Layer 3 of a small transformer language model trained on English Wikipedia (13 layers, counted from 0, width 96).
A neuron's activation on a vector x is SiLU(gate . x) times (in . x), where the dot is the dot product.

Input weights of the MLP neurons that the questions are about. A number n stands for (n - 128) times 0.003.
n17 gate: 199, 140, 121, 103, 115, 171, 144, 130, 169, 140, 159, 88, 163, 185, 112, 109, 112, 129, 142, 213, 39, 137, 121, 98, 121, 98, 185, 186, 129, 111, 183, 117, 118, 121, 95, 78, 110, 135, 39, 146, 75, 91, 97, 100, 177, 99, 158, 192, 91, 79, 127, 80, 180, 139, 173, 121, 105, 211, 112, 99, 99, 98, 36, 136, 214, 117, 190, 192, 82, 106, 144, 117, 153, 114, 134, 126, 105, 130, 85, 126, 123, 106, 95, 163, 120, 171, 140, 160, 66, 130, 117, 227, 119, 52, 212, 132
n296 gate: 74, 108, 171, 102, 139, 85, 106, 71, 143, 185, 110, 140, 133, 143, 151, 159, 123, 98, 151, 151, 142, 129, 57, 162, 119, 56, 212, 232, 104, 171, 184, 114, 124, 188, 80, 109, 75, 160, 173, 204, 177, 174, 150, 96, 188, 98, 87, 164, 62, 71, 132, 60, 137, 131, 121, 51, 193, 178, 127, 162, 41, 97, 157, 120, 172, 144, 77, 108, 171, 53, 177, 154, 52, 115, 148, 127, 150, 138, 116, 70, 113, 148, 89, 134, 189, 86, 171, 179, 40, 157, 76, 103, 212, 106, 123, 104
n337 gate: 184, 102, 210, 192, 86, 182, 136, 53, 98, 115, 10, 88, 143, 104, 108, 83, 103, 95, 129, 180, 144, 120, 98, 160, 135, 53, 137, 71, 107, 142, 138, 73, 115, 104, 172, 132, 157, 65, 89, 117, 103, 105, 80, 119, 62, 125, 49, 214, 91, 112, 125, 84, 218, 120, 86, 167, 158, 131, 91, 124, 164, 163, 157, 150, 16, 86, 84, 95, 152, 124, 86, 151, 140, 127, 116, 111, 138, 43, 40, 166, 65, 161, 49, 116, 137, 141, 111, 96, 42, 115, 102, 129, 95, 108, 93, 107
n354 gate: 59, 144, 58, 90, 172, 136, 135, 31, 159, 124, 178, 161, 128, 124, 100, 80, 163, 189, 160, 163, 102, 131, 142, 129, 124, 158, 131, 123, 177, 217, 158, 150, 70, 181, 105, 77, 48, 113, 105, 166, 88, 88, 127, 125, 165, 113, 137, 117, 44, 17, 125, 85, 102, 116, 109, 121, 170, 127, 37, 67, 113, 143, 40, 56, 77, 156, 176, 181, 158, 71, 146, 122, 112, 196, 105, 121, 65, 169, 146, 157, 175, 233, 115, 127, 135, 34, 166, 185, 73, 202, 205, 89, 151, 73, 148, 109
n17 in: 136, 120, 181, 149, 92, 148, 124, 135, 116, 75, 131, 126, 139, 123, 140, 72, 138, 92, 172, 162, 156, 111, 77, 124, 150, 43, 110, 100, 136, 123, 107, 124, 140, 133, 126, 70, 167, 155, 76, 65, 169, 95, 89, 57, 110, 139, 130, 151, 172, 197, 87, 193, 155, 162, 111, 101, 152, 159, 113, 101, 154, 169, 135, 122, 195, 106, 162, 149, 114, 105, 151, 123, 110, 120, 65, 60, 108, 120, 129, 154, 174, 127, 145, 115, 98, 115, 151, 202, 99, 115, 193, 194, 92, 95, 154, 107
n296 in: 129, 119, 184, 179, 147, 159, 111, 135, 31, 173, 154, 157, 89, 120, 152, 99, 144, 203, 126, 183, 133, 104, 72, 164, 182, 31, 118, 130, 93, 127, 115, 127, 143, 113, 126, 172, 145, 141, 180, 79, 132, 87, 133, 138, 150, 109, 138, 188, 129, 130, 54, 79, 153, 145, 221, 139, 95, 101, 160, 163, 139, 119, 170, 111, 213, 68, 68, 123, 129, 98, 110, 95, 74, 62, 104, 185, 108, 134, 123, 63, 135, 149, 104, 157, 225, 119, 206, 104, 18, 112, 67, 107, 72, 105, 142, 171
n337 in: 144, 119, 170, 191, 157, 99, 90, 123, 118, 94, 96, 91, 118, 138, 84, 75, 97, 152, 91, 119, 139, 151, 147, 75, 238, 130, 177, 90, 179, 187, 76, 175, 156, 169, 157, 144, 104, 125, 102, 127, 32, 165, 145, 158, 155, 118, 121, 215, 75, 124, 98, 149, 152, 145, 96, 183, 104, 147, 103, 151, 207, 135, 119, 117, 115, 154, 136, 85, 138, 178, 93, 136, 79, 187, 52, 174, 164, 94, 92, 191, 139, 92, 172, 97, 172, 149, 117, 125, 110, 121, 102, 156, 130, 89, 81, 178
n354 in: 104, 149, 63, 89, 94, 123, 78, 88, 184, 117, 170, 173, 197, 136, 86, 148, 127, 172, 160, 97, 57, 79, 73, 99, 166, 173, 105, 180, 165, 98, 192, 84, 7, 147, 110, 48, 134, 95, 196, 78, 121, 154, 135, 116, 167, 138, 101, 83, 71, 74, 149, 82, 126, 96, 134, 86, 73, 151, 145, 137, 178, 116, 108, 153, 83, 99, 161, 145, 88, 131, 88, 143, 103, 176, 164, 80, 145, 151, 72, 144, 174, 124, 180, 158, 134, 106, 116, 51, 49, 122, 115, 133, 142, 103, 99, 97

Each question shows a token from some text and the vector x that enters the MLP there. A number n stands for (n - 128) times 0.023.

".": 134, 87, 140, 119, 144, 89, 100, 137, 109, 132, 103, 128, 109, 129, 163, 144, 141, 135, 127, 148, 134, 121, 122, 129, 65, 132, 99, 93, 149, 137, 120, 97, 133, 158, 127, 110, 99, 130, 119, 76, 135, 145, 99, 118, 121, 100, 132, 102, 146, 172, 117, 142, 180, 154, 74, 138, 110, 147, 166, 112, 165, 151, 111, 133, 51, 120, 103, 122, 111, 126, 103, 148, 122, 98, 185, 107, 115, 148, 153, 118, 163, 105, 150, 116, 171, 100, 96, 148, 171, 139, 175, 109, 152, 141, 153, 76
Which neuron lights up most? n296

"ations": 138, 126, 135, 145, 127, 130, 147, 170, 107, 108, 107, 135, 129, 82, 94, 86, 125, 182, 130, 154, 124, 146, 120, 80, 35, 150, 109, 140, 145, 126, 80, 149, 110, 146, 98, 96, 91, 148, 99, 84, 101, 150, 122, 133, 97, 155, 176, 153, 163, 139, 130, 124, 143, 96, 150, 141, 113, 119, 104, 135, 134, 92, 130, 126, 158, 121, 99, 120, 122, 96, 74, 150, 106, 127, 149, 171, 118, 83, 142, 135, 145, 167, 111, 136, 109, 121, 89, 81, 152, 97, 158, 166, 116, 152, 139, 142
Which neuron lights up most? n354

"\n": 192, 139, 160, 106, 133, 121, 97, 127, 108, 107, 138, 93, 85, 119, 114, 104, 122, 119, 154, 142, 131, 157, 134, 139, 82, 111, 84, 129, 151, 158, 114, 90, 144, 123, 92, 84, 122, 172, 148, 78, 162, 132, 125, 114, 103, 124, 115, 170, 145, 159, 81, 146, 97, 108, 113, 148, 93, 143, 134, 139, 123, 134, 163, 136, 124, 144, 127, 86, 139, 94, 125, 124, 141, 110, 142, 143, 135, 109, 150, 112, 137, 115, 133, 123, 172, 130, 112, 150, 122, 103, 91, 86, 81, 188, 161, 130
The most active neuron and its activation: n354, at about 0.32

" form": 149, 117, 125, 145, 136, 143, 115, 127, 95, 152, 196, 120, 129, 131, 134, 93, 189, 153, 113, 76, 91, 131, 132, 133, 104, 80, 84, 112, 123, 81, 100, 86, 137, 125, 156, 157, 98, 135, 122, 80, 139, 152, 92, 140, 129, 139, 135, 125, 122, 98, 130, 154, 177, 93, 117, 115, 109, 107, 148, 124, 171, 137, 124, 129, 103, 119, 134, 148, 156, 135, 123, 131, 157, 130, 127, 145, 138, 140, 164, 116, 109, 135, 67, 112, 216, 118, 113, 151, 102, 100, 112, 142, 202, 137, 120, 147
Which neuron lights up most? n17

"ance": 169, 144, 103, 156, 119, 145, 130, 179, 118, 106, 86, 191, 114, 101, 139, 81, 128, 182, 136, 153, 172, 143, 115, 178, 127, 126, 107, 110, 103, 125, 117, 154, 147, 166, 138, 124, 105, 156, 107, 89, 103, 137, 138, 165, 66, 136, 148, 112, 153, 152, 108, 87, 137, 79, 106, 92, 128, 123, 112, 141, 99, 129, 142, 120, 155, 166, 125, 86, 107, 105, 122, 199, 123, 132, 148, 170, 128, 99, 150, 134, 173, 122, 91, 121, 111, 153, 142, 89, 207, 77, 129, 100, 173, 161, 148, 103
Which neuron lights up most? n354

"ang": 174, 127, 165, 88, 123, 126, 117, 144, 122, 142, 196, 122, 102, 134, 97, 73, 101, 118, 140, 89, 113, 142, 94, 113, 176, 80, 148, 147, 130, 99, 100, 137, 88, 96, 105, 141, 125, 159, 105, 87, 132, 136, 148, 159, 105, 149, 150, 120, 122, 102, 87, 139, 132, 107, 155, 162, 183, 179, 100, 132, 105, 149, 152, 108, 92, 133, 85, 148, 95, 115, 133, 89, 93, 145, 125, 122, 138, 135, 136, 95, 171, 143, 68, 140, 134, 138, 147, 116, 140, 69, 150, 120, 167, 165, 180, 73
The most active neuron and its activation: n296, at about 0.28

" and": 119, 118, 150, 143, 92, 118, 125, 103, 120, 134, 111, 92, 150, 29, 189, 73, 126, 122, 132, 138, 165, 110, 122, 161, 125, 153, 135, 129, 151, 154, 111, 95, 120, 118, 125, 154, 121, 151, 117, 84, 105, 209, 117, 119, 165, 128, 141, 148, 142, 131, 125, 125, 116, 142, 133, 92, 120, 147, 153, 137, 86, 129, 83, 173, 137, 123, 132, 129, 131, 144, 119, 127, 92, 125, 179, 63, 126, 96, 180, 109, 98, 125, 127, 80, 116, 104, 161, 130, 152, 88, 142, 123, 121, 133, 165, 163
Which neuron lights up most? n354

" he": 115, 108, 126, 120, 139, 153, 118, 96, 140, 131, 105, 111, 162, 103, 76, 87, 130, 114, 79, 139, 122, 147, 115, 129, 128, 174, 146, 161, 132, 116, 163, 93, 96, 159, 117, 125, 140, 88, 162, 76, 116, 153, 112, 172, 94, 72, 126, 136, 136, 162, 159, 145, 136, 165, 85, 82, 137, 166, 124, 135, 127, 141, 111, 97, 106, 57, 120, 108, 144, 138, 125, 123, 134, 129, 161, 128, 96, 105, 147, 140, 107, 128, 117, 89, 155, 111, 126, 136, 149, 97, 145, 100, 145, 155, 116, 144
Which neuron lights up most? n17

"ed": 137, 157, 143, 142, 74, 153, 122, 158, 128, 90, 185, 138, 101, 133, 178, 141, 86, 179, 171, 153, 130, 139, 107, 110, 116, 117, 105, 145, 134, 133, 119, 137, 180, 123, 131, 147, 115, 113, 127, 87, 135, 102, 108, 113, 160, 114, 107, 121, 180, 141, 90, 148, 108, 92, 176, 73, 139, 110, 142, 106, 120, 155, 79, 124, 179, 125, 125, 45, 110, 122, 95, 167, 140, 134, 115, 150, 135, 193, 135, 121, 175, 103, 96, 140, 92, 158, 143, 102, 116, 126, 158, 145, 169, 156, 169, 163
The most active neuron and its activation: n17, at about 0.58

"ug": 153, 121, 119, 118, 129, 141, 162, 128, 149, 117, 168, 124, 108, 123, 100, 38, 164, 140, 124, 111, 137, 130, 76, 108, 209, 78, 89, 75, 110, 127, 144, 125, 148, 113, 129, 123, 129, 171, 92, 85, 151, 93, 102, 124, 163, 96, 146, 158, 165, 143, 190, 114, 107, 83, 117, 133, 136, 147, 159, 167, 137, 138, 117, 150, 93, 109, 99, 145, 113, 145, 150, 170, 105, 137, 113, 98, 103, 132, 125, 127, 167, 155, 79, 153, 165, 93, 130, 144, 85, 92, 141, 150, 115, 127, 148, 137
Which three neurons fire most, strongest first? n17, n337, n354

"ut": 166, 113, 114, 126, 114, 117, 157, 135, 106, 146, 211, 148, 99, 141, 160, 70, 192, 122, 120, 123, 125, 95, 96, 106, 156, 168, 124, 129, 83, 138, 98, 159, 139, 109, 111, 143, 160, 154, 148, 94, 190, 204, 109, 84, 106, 151, 96, 144, 160, 153, 122, 184, 97, 129, 127, 139, 140, 122, 124, 123, 94, 117, 151, 133, 64, 159, 121, 156, 117, 114, 65, 181, 108, 132, 122, 154, 91, 126, 78, 147, 163, 215, 120, 106, 137, 140, 162, 140, 109, 143, 140, 166, 135, 152, 167, 107
Which neuron lights up most? n337

" The": 128, 113, 137, 118, 131, 164, 103, 92, 98, 96, 118, 127, 120, 78, 162, 78, 133, 175, 79, 155, 140, 122, 168, 99, 119, 156, 123, 114, 126, 150, 126, 129, 149, 116, 119, 124, 127, 145, 129, 71, 95, 189, 171, 155, 143, 121, 137, 155, 107, 113, 142, 141, 109, 153, 122, 105, 105, 103, 134, 103, 134, 144, 143, 118, 99, 139, 143, 135, 121, 162, 160, 141, 177, 113, 150, 126, 142, 142, 142, 120, 149, 113, 153, 135, 136, 132, 111, 127, 75, 149, 109, 134, 145, 145, 119, 75
Which three neurons fire most, strongest first? n354, n17, n337

" is": 113, 106, 133, 168, 113, 114, 123, 112, 135, 123, 125, 109, 135, 101, 119, 161, 153, 138, 112, 162, 110, 106, 128, 122, 162, 115, 78, 111, 119, 145, 120, 103, 127, 129, 120, 175, 115, 119, 122, 76, 128, 210, 114, 153, 127, 139, 144, 190, 149, 135, 97, 93, 167, 128, 118, 160, 87, 79, 88, 168, 114, 159, 167, 137, 162, 69, 116, 139, 133, 113, 111, 93, 145, 136, 168, 106, 127, 115, 125, 144, 109, 99, 103, 123, 161, 126, 108, 114, 162, 97, 149, 115, 126, 94, 117, 161
Which neuron lights up most? n337

"D": 142, 113, 101, 95, 94, 142, 152, 95, 148, 83, 175, 151, 133, 108, 129, 111, 119, 151, 111, 134, 135, 106, 116, 161, 144, 161, 114, 82, 142, 102, 182, 152, 163, 173, 102, 96, 137, 110, 132, 79, 130, 135, 152, 115, 99, 173, 134, 112, 139, 99, 121, 120, 130, 127, 110, 94, 103, 175, 136, 129, 111, 115, 125, 153, 108, 95, 107, 106, 96, 105, 98, 106, 128, 111, 117, 110, 137, 105, 117, 129, 98, 89, 135, 162, 164, 93, 89, 143, 130, 92, 96, 167, 165, 177, 96, 118
Which neuron lights up most? n296

"ic": 115, 179, 121, 115, 116, 127, 107, 119, 82, 132, 171, 123, 122, 114, 167, 148, 156, 116, 144, 108, 107, 109, 165, 107, 137, 121, 131, 114, 85, 109, 136, 141, 140, 194, 132, 139, 126, 123, 90, 95, 144, 156, 150, 213, 138, 123, 180, 109, 116, 134, 124, 113, 85, 115, 123, 150, 92, 85, 107, 124, 142, 181, 117, 119, 171, 108, 121, 153, 90, 125, 110, 125, 195, 161, 91, 137, 128, 95, 133, 210, 158, 84, 123, 105, 88, 129, 148, 77, 233, 156, 140, 115, 144, 190, 172, 160
The most active neuron and its activation: n296, at about 0.18

"ct": 133, 94, 108, 135, 117, 103, 132, 139, 108, 160, 185, 153, 122, 148, 178, 134, 202, 119, 150, 119, 160, 130, 155, 102, 115, 151, 89, 109, 132, 84, 167, 125, 139, 159, 137, 170, 107, 148, 129, 108, 166, 169, 125, 121, 164, 162, 153, 97, 169, 99, 122, 129, 95, 134, 78, 119, 167, 75, 155, 130, 52, 106, 70, 96, 120, 97, 122, 106, 118, 139, 87, 133, 206, 164, 136, 110, 37, 119, 159, 92, 134, 129, 105, 181, 126, 171, 146, 83, 157, 151, 137, 124, 194, 139, 147, 159
Which neuron lights up most? n337